Layer 10 of a small transformer language model trained on English Wikipedia (14 layers, counted from 0, width 128).
A neuron adds its activation times its output weights to the MLP's output. To switch it off is to set its activation to zero at one token and run the rest of the model.

Output weights of the MLP neurons that the questions are about. A number n stands for (n - 500) times 0.00091.
n7: 535 329 700 529 327 347 493 252 436 385 713 437 441 529 423 422 435 423 517 492 514 409 414 295 624 354 370 372 469 470 472 437 407 359 654 538 388 508 316 470 577 603 468 511 489 583 589 537 544 482 480 570 434 277 261 395 330 440 643 363 461 633 608 439 564 771 386 584 684 601 357 630 515 845 317 675 574 612 610 565 500 504 606 678 594 421 541 484 726 679 451 705 511 584 572 570 421 649 787 405 505 616 570 548 514 332 650 379 436 468 380 430 572 433 584 324 553 424 696 542 451 206 617 465 620 617 483 452
n69: 523 553 405 375 500 521 530 572 623 629 581 563 691 841 601 453 543 464 478 269 490 507 340 439 524 364 451 428 352 680 609 704 462 451 503 659 624 522 555 740 609 603 520 405 493 525 437 521 627 531 390 411 464 573 490 507 622 687 354 383 440 461 486 290 503 712 486 350 328 605 687 461 587 497 441 309 424 640 263 527 513 285 240 586 384 545 722 379 590 593 221 492 655 451 570 385 592 560 510 401 450 564 408 295 584 464 568 550 346 613 516 534 517 531 418 575 391 510 337 602 587 552 455 444 574 493 452 370
n81: 550 385 417 485 358 671 273 601 394 537 482 494 488 593 331 402 489 438 500 372 623 583 215 390 543 442 607 537 474 378 642 585 459 371 558 551 466 667 469 537 432 385 455 551 494 542 597 441 653 617 529 519 457 613 467 417 671 473 539 281 503 450 361 373 754 576 503 344 347 515 618 389 533 373 563 339 409 532 535 601 506 477 755 564 446 444 383 487 604 594 349 584 572 518 521 446 465 620 459 410 591 583 470 584 482 512 546 978 500 482 359 732 683 529 271 601 548 534 548 527 518 509 479 439 550 500 383 422
n120: 483 631 674 650 383 615 620 622 517 484 163 542 674 374 372 528 581 380 371 166 470 537 399 597 435 323 370 496 454 648 471 434 614 375 822 491 884 477 517 480 189 630 180 550 474 594 546 578 474 487 388 235 514 592 308 558 542 500 568 399 529 310 447 282 589 201 433 618 658 509 677 700 225 381 679 349 627 655 687 215 600 350 730 336 652 525 394 477 522 550 527 544 461 275 628 283 557 640 409 379 832 543 517 361 568 558 414 127 564 711 437 596 509 434 634 346 513 491 723 734 541 566 433 433 577 280 439 736
n146: 560 465 291 496 431 403 558 237 593 500 624 465 423 649 759 596 581 504 517 305 446 457 381 209 136 681 581 595 533 551 605 482 615 696 350 907 540 357 600 310 603 563 351 461 381 351 553 360 450 504 383 676 672 637 222 396 487 457 412 536 320 302 505 412 703 394 477 457 853 571 374 652 438 761 379 311 591 653 441 549 517 514 495 597 891 372 428 597 697 509 411 414 331 448 429 317 483 629 405 835 620 393 461 383 362 457 653 302 756 99 557 614 766 316 419 618 607 687 447 487 359 472 405 772 483 324 657 623
n162: 485 606 214 805 661 215 840 493 623 511 648 527 605 443 334 406 489 372 292 745 344 628 828 545 508 464 473 626 530 471 284 619 352 656 330 311 480 350 267 707 585 565 653 617 336 571 232 520 504 488 691 553 457 430 465 430 441 430 484 288 630 508 525 421 575 340 529 593 755 520 602 484 397 313 317 544 704 463 508 659 559 560 322 398 336 477 435 439 492 483 454 382 537 699 397 410 307 466 386 457 506 540 403 318 604 314 407 671 282 587 562 435 544 426 625 796 550 516 764 555 439 430 724 535 321 480 515 637
n185: 417 493 242 548 476 571 562 567 612 789 390 326 409 326 420 590 655 394 468 468 628 530 391 367 362 507 395 437 702 478 706 652 546 295 762 587 558 357 458 519 573 340 503 510 595 525 561 556 734 465 484 336 585 884 550 573 554 336 653 370 247 450 719 555 450 405 367 533 355 459 371 557 496 364 624 413 381 397 565 394 564 617 472 391 330 428 562 436 302 435 468 484 303 607 500 453 513 612 469 544 392 452 473 611 503 500 441 857 561 490 540 472 500 610 403 416 554 538 568 540 704 514 562 518 320 438 631 542
n216: 518 211 427 485 710 554 478 457 540 237 519 620 477 316 335 382 517 414 525 647 481 468 339 500 582 606 341 270 440 632 252 553 427 500 419 461 444 377 337 637 541 394 566 446 329 469 555 364 398 463 542 353 560 355 486 457 805 688 657 595 701 636 576 672 415 569 621 465 581 649 413 616 548 560 330 339 466 515 253 618 569 528 267 432 545 543 560 257 546 280 418 264 690 576 504 840 742 611 602 504 207 526 442 617 593 457 478 645 599 511 554 545 504 408 635 598 461 459 540 558 301 458 500 549 694 504 599 557
n217: 354 404 740 380 373 302 594 506 493 446 468 433 427 467 507 547 376 510 462 508 417 427 529 808 515 589 565 408 291 251 628 764 597 613 496 530 529 562 511 296 613 471 649 532 478 477 415 331 342 504 422 489 391 140 482 444 450 535 543 681 514 524 459 602 571 511 447 581 560 409 435 338 744 552 373 646 367 249 679 320 620 589 449 559 520 479 517 323 318 477 216 397 692 676 608 518 650 632 507 380 333 417 591 357 587 686 500 433 636 689 493 382 518 590 431 557 802 482 589 563 580 545 553 324 386 686 469 592
n259: 585 552 339 467 601 291 526 605 558 610 500 258 526 460 509 472 733 547 408 568 497 645 661 410 615 452 559 513 752 609 644 409 480 605 590 380 347 612 413 370 507 696 689 303 691 575 407 609 643 257 424 291 525 507 436 456 350 490 584 507 734 282 399 506 585 460 445 462 679 454 435 637 671 553 535 503 500 382 335 403 308 535 497 399 387 403 322 539 466 552 627 519 497 392 516 500 466 448 463 268 670 565 418 378 523 538 391 476 487 561 392 477 546 453 563 507 572 624 561 455 591 463 716 443 360 467 534 453
n262: 580 484 519 409 422 475 650 355 559 670 311 431 588 356 649 604 450 466 627 262 726 561 578 597 496 531 710 295 301 673 403 699 463 581 547 583 417 555 678 646 345 408 461 365 577 529 648 536 617 393 374 729 220 679 604 435 144 354 668 524 329 412 508 470 430 671 508 416 455 191 534 508 602 472 400 740 351 242 530 539 535 538 348 453 526 300 417 427 577 604 434 500 524 311 292 411 649 607 613 654 476 591 400 520 559 531 648 669 520 621 658 411 441 480 556 211 488 591 729 600 750 414 496 266 624 687 384 277
n265: 462 294 422 630 584 394 457 293 527 651 500 239 492 930 405 537 454 542 474 455 520 314 640 459 639 496 398 252 437 623 473 516 358 550 562 537 630 201 488 409 440 604 504 243 665 237 423 560 348 623 563 560 542 476 320 431 696 439 399 395 647 287 540 355 639 702 306 646 374 516 426 327 593 737 646 544 596 614 695 387 508 454 376 719 404 639 519 500 516 650 603 827 323 370 449 581 489 426 356 442 899 539 706 396 626 473 508 135 715 582 535 512 531 390 432 450 459 728 515 393 474 650 584 531 605 413 507 630
n278: 628 438 569 510 667 428 458 693 383 419 576 507 557 535 429 314 531 349 474 341 510 433 572 678 405 686 390 436 433 329 500 654 511 674 490 668 344 749 656 436 605 231 661 697 375 365 438 390 440 672 546 514 564 439 469 673 636 371 452 372 483 433 622 378 554 504 372 522 442 374 487 503 332 506 520 620 457 453 497 247 524 708 443 484 152 563 557 527 482 327 533 397 639 520 632 476 553 500 344 507 448 490 426 355 723 716 539 338 459 479 571 518 545 496 412 559 689 462 517 371 353 410 516 734 477 567 709 585
n333: 494 429 540 684 363 381 552 532 396 418 441 532 620 477 566 543 574 519 568 405 546 617 526 500 378 639 482 480 609 473 513 359 561 350 646 315 311 678 463 494 441 407 754 395 460 507 500 370 700 704 454 258 489 426 522 516 574 525 471 450 535 551 460 457 690 348 627 580 304 641 380 334 651 500 564 569 463 605 338 493 526 594 321 572 567 631 637 589 440 334 637 634 577 315 546 577 546 460 507 414 524 530 427 603 660 417 176 664 370 322 455 447 340 639 444 258 599 536 448 596 447 321 555 566 385 645 553 616
n398: 576 617 580 349 537 389 489 580 401 560 389 465 478 540 576 399 643 503 636 452 532 302 635 707 283 521 573 260 419 620 493 397 304 546 532 707 443 642 405 473 576 668 472 434 349 406 472 496 566 576 537 584 496 511 549 298 437 354 341 537 567 295 349 490 782 511 541 287 729 514 557 647 435 558 479 616 500 493 527 464 605 450 529 585 721 483 479 625 327 724 575 712 416 556 443 780 517 523 449 322 137 381 503 289 389 479 272 540 532 539 398 379 568 715 420 584 534 654 687 703 503 345 307 572 678 424 524 270
n435: 511 405 427 298 596 304 533 404 596 274 341 547 704 523 507 692 685 593 567 585 511 554 445 521 507 360 349 568 464 562 544 225 603 289 393 594 582 305 458 576 620 436 401 236 390 578 676 677 322 332 434 579 488 481 225 486 649 518 427 337 624 579 565 493 546 519 406 697 386 485 465 496 492 634 334 541 610 581 458 349 591 710 466 493 396 397 553 528 473 602 488 656 439 797 323 286 444 806 319 518 683 556 486 489 478 442 511 500 544 496 703 781 504 358 508 555 492 400 423 529 386 489 950 396 426 462 539 512

Each question names a token from some text and the token that comes next. It shows the activations a of the neurons there, in the order above. A number n stands for (n - 500) times 0.0061.

Then comes g, the gradient of the next token's log-probability with respect to the MLP's output, scaled to length 1. A neuron's effect is roughly proportional to its activation times (output weights . g). A number n stands for (n - 500) times 0.00079.

"si", then "ve"
a: 474 496 498 499 521 473 489 500 500 472 490 767 477 473 500 503
g: 331 443 496 579 272 536 438 445 513 416 530 403 578 526 304 815 468 494 586 468 413 230 604 403 372 567 577 319 319 320 390 465 671 451 513 440 673 550 579 619 467 365 521 397 517 478 605 625 430 411 476 376 489 563 517 529 624 447 475 332 603 379 638 518 557 646 590 652 569 715 434 498 482 672 521 476 461 411 499 453 394 655 384 430 567 423 538 388 372 473 609 642 452 483 503 561 575 422 771 457 534 441 534 354 706 351 513 524 382 367 616 687 601 507 586 497 496 750 562 407 421 393 422 829 393 336 573 589
Switching off which neuron hurts the next token most? n265

" the", then " West"
a: 480 488 472 493 500 487 639 489 498 474 495 475 491 478 523 473
g: 646 287 379 686 303 570 569 463 715 489 435 484 521 360 561 536 634 401 447 445 657 675 574 439 450 387 449 581 609 375 344 594 418 588 469 488 486 488 344 597 596 450 520 567 514 487 323 460 409 482 436 473 423 482 696 641 593 374 439 473 409 538 585 501 492 394 534 419 504 511 563 395 476 375 910 638 592 436 624 400 325 607 604 432 609 476 352 406 378 601 673 402 582 494 524 614 677 518 362 444 628 241 487 376 401 507 455 545 534 405 338 562 402 764 371 512 473 728 497 687 500 577 570 648 411 505 254 470
Switching off which neuron hurts the next token most? n185

" in", then " each"
a: 483 494 472 499 500 484 486 530 500 584 500 500 564 486 531 583
g: 380 446 560 367 510 226 503 674 260 502 677 553 495 420 455 391 445 553 446 591 374 439 590 575 600 695 546 424 340 460 596 245 549 526 391 391 521 492 521 371 525 388 467 357 683 445 513 591 437 378 452 580 510 401 387 495 478 372 467 603 600 557 497 364 329 681 551 569 664 464 698 522 404 574 290 437 691 710 369 426 640 603 484 597 438 587 385 665 529 438 637 443 444 688 330 449 437 644 479 606 516 564 537 513 427 497 611 577 314 582 749 508 750 396 504 449 240 451 423 563 557 484 589 640 422 566 661 362
Switching off which neuron hurts the next token most? n435

" But", then " the"
a: 498 498 472 495 500 500 705 496 645 843 484 474 481 498 499 480
g: 603 346 458 501 569 328 548 365 434 415 516 452 650 573 621 482 466 449 549 371 323 596 498 539 454 480 345 298 543 487 551 345 536 417 676 578 631 643 687 682 622 390 578 421 595 434 545 498 381 281 520 460 553 514 530 448 377 633 742 515 600 357 393 459 577 617 402 352 556 336 577 341 513 558 557 531 533 471 392 436 364 490 217 621 433 434 568 354 534 468 496 381 526 594 474 635 773 521 556 543 589 600 470 406 397 718 806 568 471 661 493 533 383 397 441 715 409 323 235 720 577 396 555 470 563 543 469 508
Which two neurons, each switched off alone, lower its probability most, in order? n259, n217

" of", then " '"
a: 540 499 642 472 493 495 548 538 500 475 498 473 613 475 659 535
g: 634 389 455 393 739 654 275 525 394 468 646 431 474 350 571 550 553 583 417 613 665 534 612 308 329 464 567 525 562 599 526 622 501 516 314 429 598 652 488 413 307 435 442 321 310 700 483 325 466 644 521 441 669 552 681 478 487 459 438 737 444 549 708 444 624 417 607 618 523 605 506 571 465 423 409 431 579 636 472 406 500 542 574 343 702 532 336 393 672 536 457 559 526 534 384 415 247 599 491 620 456 522 357 567 434 419 283 488 316 598 438 268 548 646 663 438 587 518 357 383 594 644 457 509 391 588 439 458
Which neuron, switched off, raises the next token's probability most? n278

" is", then " located"
a: 492 500 491 496 584 497 527 491 473 476 553 479 473 570 489 472
g: 626 474 455 683 305 578 341 245 614 575 337 454 284 575 373 530 655 470 550 578 600 459 413 490 234 721 577 594 521 509 655 558 502 550 439 592 444 453 605 345 534 500 401 459 550 648 393 490 346 405 549 635 418 382 493 602 591 596 384 494 466 589 508 365 407 502 577 466 538 394 457 493 531 495 443 693 593 214 515 497 534 321 597 645 546 650 552 334 495 675 492 277 400 412 566 616 502 586 647 527 461 661 601 385 516 539 570 364 390 461 499 377 708 361 446 673 395 599 533 494 705 344 558 316 416 354 609 714
Switching off which neuron hurts the next token most? n146

" Inst", then "ead"
a: 499 472 628 494 484 615 472 842 498 479 500 498 490 494 475 495
g: 387 365 462 568 579 374 540 835 516 512 566 694 418 405 348 479 588 654 437 556 513 329 521 455 549 413 434 416 493 429 349 390 449 611 571 534 530 321 553 320 522 369 692 534 551 433 420 562 319 445 376 634 448 508 316 510 573 652 552 426 642 753 425 477 527 574 599 607 481 589 557 612 427 596 445 383 277 589 411 573 738 603 417 481 591 576 424 486 600 449 464 545 253 560 542 519 646 783 424 638 590 512 384 425 471 541 409 584 298 304 542 571 593 633 506 575 438 413 279 559 536 464 498 552 509 674 307 245
Switching off which neuron hurts the next token most? n216

" or", then " partner"
a: 498 500 503 495 472 497 482 498 492 481 530 484 852 497 499 687
g: 346 553 545 653 208 372 590 355 515 625 553 580 560 533 417 362 475 425 434 441 470 534 538 588 549 448 410 444 675 324 375 710 614 568 614 593 345 533 417 390 543 557 394 583 555 269 626 669 498 540 633 445 517 358 607 869 431 553 576 410 449 438 387 433 379 470 478 753 520 363 378 372 412 463 492 644 541 515 288 455 404 338 472 626 438 638 519 494 664 630 500 605 589 453 477 451 386 319 357 498 538 532 546 599 760 641 414 487 489 330 458 463 618 353 540 383 558 625 346 407 394 556 686 687 554 518 562 558
Which neuron, switched off, raises the next token's probability most? n435

"u", then "š"
a: 472 474 500 500 500 491 500 500 527 501 500 477 489 500 500 491
g: 566 427 563 555 399 430 378 624 500 583 355 578 250 593 378 441 508 430 603 423 573 653 411 469 468 338 571 291 742 545 611 472 691 600 656 326 624 520 435 484 571 519 399 597 660 577 292 465 413 331 536 345 442 478 423 403 508 524 456 508 440 535 365 475 787 592 558 308 581 531 257 505 503 539 540 373 611 439 590 654 327 538 564 580 615 561 390 448 632 489 603 711 310 620 425 520 395 293 631 397 518 401 439 332 470 515 516 396 473 691 684 565 574 444 472 582 590 455 737 526 332 692 415 440 573 325 559 541
Which neuron, switched off, raises the next token's probability most? n265

"9", then " housing"
a: 483 476 727 500 494 491 499 498 500 485 490 500 472 500 482 676
g: 640 613 552 521 643 489 447 249 442 574 533 445 656 619 609 498 445 372 309 398 488 332 651 489 426 440 517 520 528 588 590 522 553 311 558 540 355 538 492 529 711 513 479 303 349 694 727 552 579 399 521 546 381 453 369 443 586 694 443 388 533 500 385 409 524 520 483 405 562 661 316 570 611 490 464 560 396 545 626 231 456 588 578 570 430 680 675 542 601 556 526 624 571 449 508 677 731 341 462 532 473 303 592 771 357 523 651 528 528 386 338 371 444 329 657 412 385 485 341 581 451 394 633 310 375 501 394 448
Switching off which neuron hurts the next token most? n435

" partner", then " present"
a: 486 473 478 475 660 925 485 479 498 493 500 497 497 498 494 473
g: 504 410 529 683 587 411 527 468 405 637 627 536 417 405 305 232 576 446 475 561 450 569 483 544 472 749 391 455 575 528 406 545 418 609 492 523 688 470 253 618 555 706 579 590 389 684 482 477 448 404 453 580 362 423 571 513 357 455 523 498 409 802 458 517 678 558 584 299 543 450 388 760 230 412 492 430 589 673 666 650 339 414 562 408 536 562 659 429 461 600 677 696 525 484 583 331 411 563 524 553 733 479 397 581 350 474 595 439 374 492 518 390 349 455 550 594 425 537 450 420 365 306 474 431 610 361 414 502
Switching off which neuron hurts the next token most? n162

"ng", then "ui"
a: 496 489 492 500 500 485 475 479 477 505 495 500 474 500 486 517
g: 718 599 552 440 603 518 453 481 479 417 642 676 457 475 545 513 365 873 291 373 411 441 336 595 465 378 616 363 566 377 645 614 634 537 517 492 445 374 415 496 439 282 588 449 615 521 565 489 332 595 515 408 653 551 560 444 556 548 417 341 376 619 510 337 260 542 444 536 528 413 474 470 527 621 560 576 523 422 465 435 297 473 560 421 365 490 327 576 447 396 460 574 548 497 760 292 579 323 673 579 417 501 603 606 461 567 693 354 823 477 376 572 273 659 459 581 629 591 547 477 586 608 481 493 514 526 418 377
Switching off which neuron hurts the next token most? n162

"ott", then " was"
a: 476 499 500 479 500 719 500 500 493 483 499 492 498 473 499 482
g: 594 491 543 571 352 292 664 626 438 488 494 455 597 474 566 520 520 454 651 380 332 595 306 390 476 622 422 625 462 400 529 540 484 481 729 611 507 564 577 256 556 550 436 350 455 405 539 462 519 580 558 523 368 452 489 498 536 639 446 245 435 520 315 604 544 404 416 446 415 392 725 577 560 752 559 561 324 581 504 334 679 329 513 709 560 297 421 637 380 590 299 603 591 574 475 658 387 516 545 555 467 567 593 525 545 641 114 647 644 519 477 392 473 587 461 465 620 307 441 562 350 528 534 492 705 494 482 394
Which neuron, switched off, raises the next token's probability most? n162

" class", then "room"
a: 479 852 513 500 492 554 497 496 495 497 498 486 510 497 474 509
g: 491 392 506 390 475 351 445 547 491 495 573 555 393 491 720 601 659 581 209 532 440 559 640 511 524 604 440 624 517 611 506 454 376 452 370 541 619 371 492 622 457 725 552 306 491 549 755 501 354 503 512 485 405 477 669 741 683 552 420 456 526 518 561 382 708 545 446 360 617 712 564 276 525 358 426 683 469 467 562 643 396 432 415 476 626 488 464 561 609 647 712 461 490 557 532 389 628 516 511 589 544 415 551 484 373 525 529 458 234 333 504 485 436 273 403 320 451 391 336 545 562 210 568 558 299 633 464 506
Switching off which neuron hurts the next token most? n69

"'", then "s"
a: 761 567 490 476 484 494 618 493 473 473 477 595 472 474 477 472
g: 474 422 636 428 328 449 552 302 522 464 477 486 482 496 750 641 563 397 690 397 617 515 459 474 513 256 463 424 480 671 586 594 511 430 431 530 427 404 489 373 660 568 412 569 503 628 568 478 658 483 697 604 648 637 488 335 408 617 669 422 567 390 513 564 374 628 548 617 531 499 640 544 423 654 255 472 544 424 369 399 580 399 568 577 560 574 624 571 632 625 360 521 248 297 267 377 442 510 204 451 545 478 518 349 493 375 506 418 589 508 349 565 603 542 265 608 412 418 595 711 738 332 447 505 523 524 557 530
Switching off which neuron hurts the next token most? n7

"44", then "4"
a: 474 815 795 480 500 500 484 487 498 491 497 500 474 492 479 534
g: 505 436 456 306 557 793 514 747 453 616 324 586 537 602 313 332 489 463 335 551 403 426 488 551 470 466 425 565 529 354 546 416 437 577 594 430 588 543 629 437 718 804 485 661 456 418 591 443 415 420 516 432 391 518 484 407 505 536 422 377 433 563 378 691 465 601 573 398 757 564 358 660 635 736 503 513 590 259 519 468 609 664 546 484 309 534 435 540 231 514 432 302 457 325 569 530 335 493 476 513 494 372 572 596 407 723 511 494 531 356 604 662 374 446 624 487 535 655 462 520 489 527 642 421 420 540 450 339
Which neuron, switched off, raises the next token's probability most? n69

" population", then " of"
a: 496 674 514 494 512 474 473 491 500 499 480 499 490 499 499 497
g: 659 740 633 616 321 468 416 303 559 394 654 517 468 575 465 431 589 480 595 595 414 603 587 558 623 428 546 589 507 538 412 412 432 474 445 498 384 560 665 518 440 464 461 417 480 437 383 581 545 564 310 518 468 307 461 496 509 506 398 492 734 456 608 636 415 523 372 503 716 580 538 587 542 295 737 608 662 619 441 343 531 504 339 357 389 446 456 527 484 520 246 361 571 387 412 433 317 563 563 446 421 552 564 370 510 350 489 512 588 514 319 636 340 705 414 659 551 795 364 482 644 351 541 277 647 535 732 461
Switching off which neuron hurts the next token most? n69

"6", then "%"
a: 500 485 638 494 475 493 479 500 500 608 490 489 626 500 472 678
g: 312 441 508 504 533 584 457 611 390 693 519 607 410 463 499 584 289 550 580 298 614 398 422 635 603 441 446 370 518 492 642 555 602 862 472 424 531 535 500 544 511 504 442 410 631 492 472 591 509 289 626 509 433 523 646 455 530 690 546 434 406 596 417 497 419 615 574 308 520 413 499 103 406 472 495 390 554 824 620 625 546 418 688 456 442 660 534 320 540 672 759 562 448 506 348 451 466 351 546 474 557 343 449 434 456 606 577 427 653 576 450 463 592 325 442 638 546 414 480 489 392 553 545 316 461 475 293 427
Switching off which neuron hurts the next token most? n81

"|", then " 1890"
a: 474 476 472 487 472 493 482 547 484 480 491 496 474 561 551 487
g: 732 605 471 665 505 486 333 618 528 577 351 460 400 491 690 689 331 674 510 577 542 555 471 401 639 314 466 270 448 530 470 519 505 447 517 391 472 574 584 224 361 540 473 514 425 588 464 398 450 422 659 636 456 437 447 543 560 466 443 805 316 530 366 382 494 379 273 445 449 549 657 628 580 548 453 466 407 341 536 569 439 457 593 574 710 585 543 423 330 504 558 742 499 527 467 569 788 461 449 697 496 409 604 377 224 554 583 474 343 395 338 608 572 371 523 532 482 612 541 586 559 407 445 383 641 521 406 612
Switching off which neuron hurts the next token most? n398

"|", then " 1940"
a: 475 476 475 487 472 494 488 562 475 485 491 493 473 559 553 496
g: 790 316 443 532 616 511 400 656 406 615 515 465 305 339 765 645 416 435 665 593 400 634 409 574 684 301 430 160 455 608 466 655 626 307 544 462 632 495 600 276 370 624 477 488 363 558 483 474 419 550 595 585 508 400 520 593 504 446 630 681 533 673 373 589 396 513 379 419 350 576 420 520 455 535 448 589 472 287 658 363 500 502 610 464 619 541 491 550 419 483 494 517 431 550 394 418 660 300 522 649 449 456 632 566 378 575 696 454 427 447 317 528 382 365 505 661 524 600 519 505 451 514 473 294 552 591 469 595
Which neuron, switched off, raises the next token's probability most? n333

" made", then " up"
a: 484 497 858 480 603 477 652 499 714 481 696 499 581 499 498 483
g: 504 423 430 505 648 491 309 582 746 544 552 644 600 531 363 342 548 517 469 365 364 337 372 492 288 359 498 299 517 807 531 656 576 360 422 692 536 590 277 531 522 412 390 609 535 736 263 547 325 576 465 616 610 633 708 518 398 476 509 440 545 609 572 454 594 365 561 470 482 512 540 470 474 522 447 414 628 622 566 623 610 469 573 260 479 600 559 639 738 700 627 517 522 472 413 538 484 616 437 427 570 446 286 459 371 548 491 314 591 429 422 606 240 522 633 379 504 409 550 381 388 453 485 508 558 454 442 504
Which neuron, switched off, raises the next token's probability most? n217

" Wi", then "gg"
a: 500 500 500 499 500 500 500 500 848 499 497 496 499 473 500 495
g: 487 443 458 349 394 524 559 437 485 593 679 346 611 577 545 553 545 413 434 417 595 328 616 561 471 618 364 519 685 395 585 587 475 724 545 801 503 595 439 432 473 491 446 572 791 578 386 586 311 383 459 449 316 520 323 392 482 422 559 537 600 565 328 505 601 410 465 592 545 364 199 248 403 616 430 581 528 502 658 694 407 451 486 409 508 334 598 455 240 453 587 690 437 591 333 446 419 689 550 624 582 387 592 598 464 562 843 484 622 559 571 522 480 462 514 436 482 499 595 423 369 383 465 518 550 492 448 398
Switching off which neuron hurts the next token most? n217

" and", then " Ald"
a: 485 497 473 474 496 491 472 472 502 478 484 489 661 474 489 499
g: 595 476 363 607 380 582 495 542 697 446 456 648 508 404 420 278 749 378 706 422 582 667 423 521 510 437 553 347 665 424 622 587 361 489 514 735 565 563 384 653 812 631 374 535 554 519 401 455 524 444 409 400 438 625 454 687 503 454 559 254 548 445 531 573 582 383 524 456 487 605 437 236 618 370 720 597 576 447 495 420 375 479 263 476 569 347 383 403 297 468 667 385 533 482 613 655 605 484 332 470 524 414 508 305 323 580 456 525 600 525 465 544 437 706 401 540 395 640 610 453 429 508 510 410 628 460 468 514
Switching off which neuron hurts the next token most? n278

" Ke", then "ars"
a: 499 500 500 496 500 497 500 500 576 560 499 477 498 497 500 497
g: 382 642 414 380 642 515 688 543 612 539 600 285 436 474 676 584 618 583 735 323 336 288 494 754 364 561 278 421 424 497 521 507 545 448 477 587 454 512 553 505 341 586 563 526 507 529 620 378 369 393 564 410 407 700 403 610 509 540 473 553 614 420 405 524 345 395 515 615 521 619 256 588 325 451 459 617 562 538 485 731 491 563 612 587 493 454 723 503 572 681 683 559 459 640 212 379 413 478 392 415 467 575 570 314 591 624 587 536 327 544 449 688 348 421 520 540 442 432 520 526 357 391 369 441 564 375 610 402
Which neuron, switched off, raises the next token's probability most? n217

" was", then " 2"
a: 484 481 566 474 636 476 788 500 500 490 901 488 608 509 472 519
g: 543 569 553 421 471 460 431 518 584 432 533 187 530 533 545 390 429 617 455 414 532 413 516 568 592 492 492 370 535 457 405 507 374 739 527 626 483 619 451 434 422 518 574 508 557 492 612 522 569 786 523 600 531 510 435 782 467 289 468 510 492 249 498 263 570 455 465 520 498 604 468 407 726 668 451 549 500 427 416 350 733 554 577 617 561 412 600 514 307 283 443 419 474 490 446 217 379 481 515 612 492 385 533 757 574 448 358 554 585 530 683 616 509 636 546 532 456 522 847 483 377 453 457 275 505 318 563 374
Switching off which neuron hurts the next token most? n262

" Bir", then "ming"
a: 486 494 480 500 500 500 493 484 673 480 500 500 493 476 476 498
g: 578 619 494 545 378 504 540 468 579 407 535 405 440 571 412 534 581 306 480 570 325 361 697 376 348 371 394 452 581 560 287 509 364 561 626 222 568 420 441 628 362 353 583 411 578 461 347 576 410 767 498 624 481 493 484 388 515 599 610 493 527 552 470 513 275 767 558 486 528 401 398 635 530 591 382 472 611 591 565 753 487 386 638 397 464 695 574 479 347 542 529 571 574 523 576 303 423 516 666 548 604 460 474 365 514 326 466 374 488 450 415 590 317 494 469 706 703 510 530 703 515 369 458 825 458 397 538 571
Which neuron, switched off, raises the next token's probability most? n217

" Te", then "o"
a: 484 496 500 500 499 500 500 486 825 492 497 646 485 485 500 498
g: 538 679 378 481 717 536 590 338 560 552 429 545 660 441 592 626 648 416 260 426 316 393 768 758 338 657 454 472 499 506 547 535 401 426 439 418 501 586 388 465 566 422 396 487 194 385 671 625 559 368 477 482 450 576 463 373 591 510 414 604 489 503 324 628 291 375 585 639 358 468 441 479 479 487 669 679 441 355 485 430 438 578 520 393 627 455 443 525 612 543 571 302 507 300 627 242 509 587 327 449 453 433 617 587 681 359 529 692 558 467 373 663 381 519 549 530 452 485 457 603 640 663 521 499 533 551 612 543
Which neuron, switched off, raises the next token's probability most? n265

" each", then ")"
a: 481 472 482 472 485 497 505 485 498 482 490 498 717 473 535 474
g: 499 694 614 452 487 431 581 545 241 610 428 413 369 443 522 473 552 456 517 684 549 786 394 409 552 667 436 386 420 428 447 325 361 570 537 578 671 509 559 389 551 497 418 551 370 464 656 408 456 546 478 541 664 408 408 505 422 443 507 668 430 404 508 476 525 432 669 743 379 657 586 448 278 678 559 546 656 527 544 255 591 651 566 386 450 612 572 568 261 516 488 527 483 288 417 580 563 423 476 431 506 635 503 399 569 680 272 453 324 429 595 313 426 516 343 459 503 720 704 379 450 436 463 741 584 406 570 526
Switching off which neuron hurts the next token most? n278

"ha", then "ll"
a: 472 492 498 500 500 489 500 500 499 473 500 481 495 500 500 497
g: 385 343 455 473 591 441 470 506 787 562 378 457 547 479 302 411 672 468 540 471 645 458 418 556 551 403 653 658 496 458 491 401 398 419 403 660 578 469 358 588 564 598 449 458 666 551 409 626 394 416 413 450 396 332 336 518 480 588 353 583 545 286 444 307 765 701 591 458 474 463 434 421 453 714 451 447 676 615 490 554 597 426 364 748 574 725 483 425 504 633 581 456 533 476 552 683 362 486 504 701 579 330 554 274 365 546 425 443 421 567 651 267 343 515 666 472 504 430 485 484 570 591 649 523 641 448 296 480
Which neuron, switched off, raises the next token's probability most? n265

" settled", then " in"
a: 472 489 585 476 619 499 701 484 493 486 498 500 473 495 500 487
g: 512 213 371 695 529 642 301 528 519 527 473 596 532 554 436 510 472 431 601 553 632 405 369 484 542 467 432 308 456 577 593 651 542 451 638 410 570 544 525 558 473 715 440 602 427 516 371 397 495 556 485 686 384 370 367 708 622 332 414 412 484 570 545 337 258 428 441 541 525 505 675 488 634 458 573 604 463 214 533 573 411 312 605 389 530 646 567 464 402 749 467 402 521 461 498 531 472 774 773 423 527 528 388 474 521 396 516 432 297 512 624 468 420 567 379 427 532 724 546 578 540 674 303 370 628 634 450 374
Which neuron, switched off, raises the next token's probability most? n146

" (", then "19"
a: 497 497 476 500 497 480 496 492 500 494 500 482 476 509 486 607
g: 677 446 527 566 410 519 362 575 215 708 440 547 566 563 415 436 625 524 622 518 495 581 163 192 391 384 404 479 559 595 408 485 515 518 632 563 428 645 532 426 366 575 544 563 539 469 551 529 374 526 535 380 426 414 611 732 636 524 401 437 541 636 430 343 255 688 605 627 400 573 345 626 769 464 555 441 460 384 439 539 598 578 468 490 555 459 560 470 296 655 482 449 303 494 588 403 555 259 841 746 574 457 498 442 446 439 448 579 411 500 471 430 533 522 329 558 554 667 539 445 473 482 514 405 544 570 497 512
Which neuron, switched off, raises the next token's probability most? n435

" =", then "\n\n"
a: 500 499 481 508 514 500 672 499 491 491 979 485 499 472 500 485
g: 545 620 602 562 402 495 736 406 312 414 499 821 450 454 561 760 378 547 436 737 642 314 579 559 555 469 680 498 433 543 495 715 439 401 451 230 574 515 307 374 659 644 528 578 591 388 644 375 549 408 530 577 538 458 524 490 392 546 504 555 472 403 407 481 496 480 689 386 511 383 442 411 598 445 520 738 347 616 361 418 513 621 444 394 518 541 432 634 415 461 419 556 508 495 528 429 320 545 730 411 698 469 370 567 263 490 403 361 374 620 661 494 418 573 408 485 703 589 531 446 400 435 608 541 382 378 381 446
Switching off which neuron hurts the next token most? n262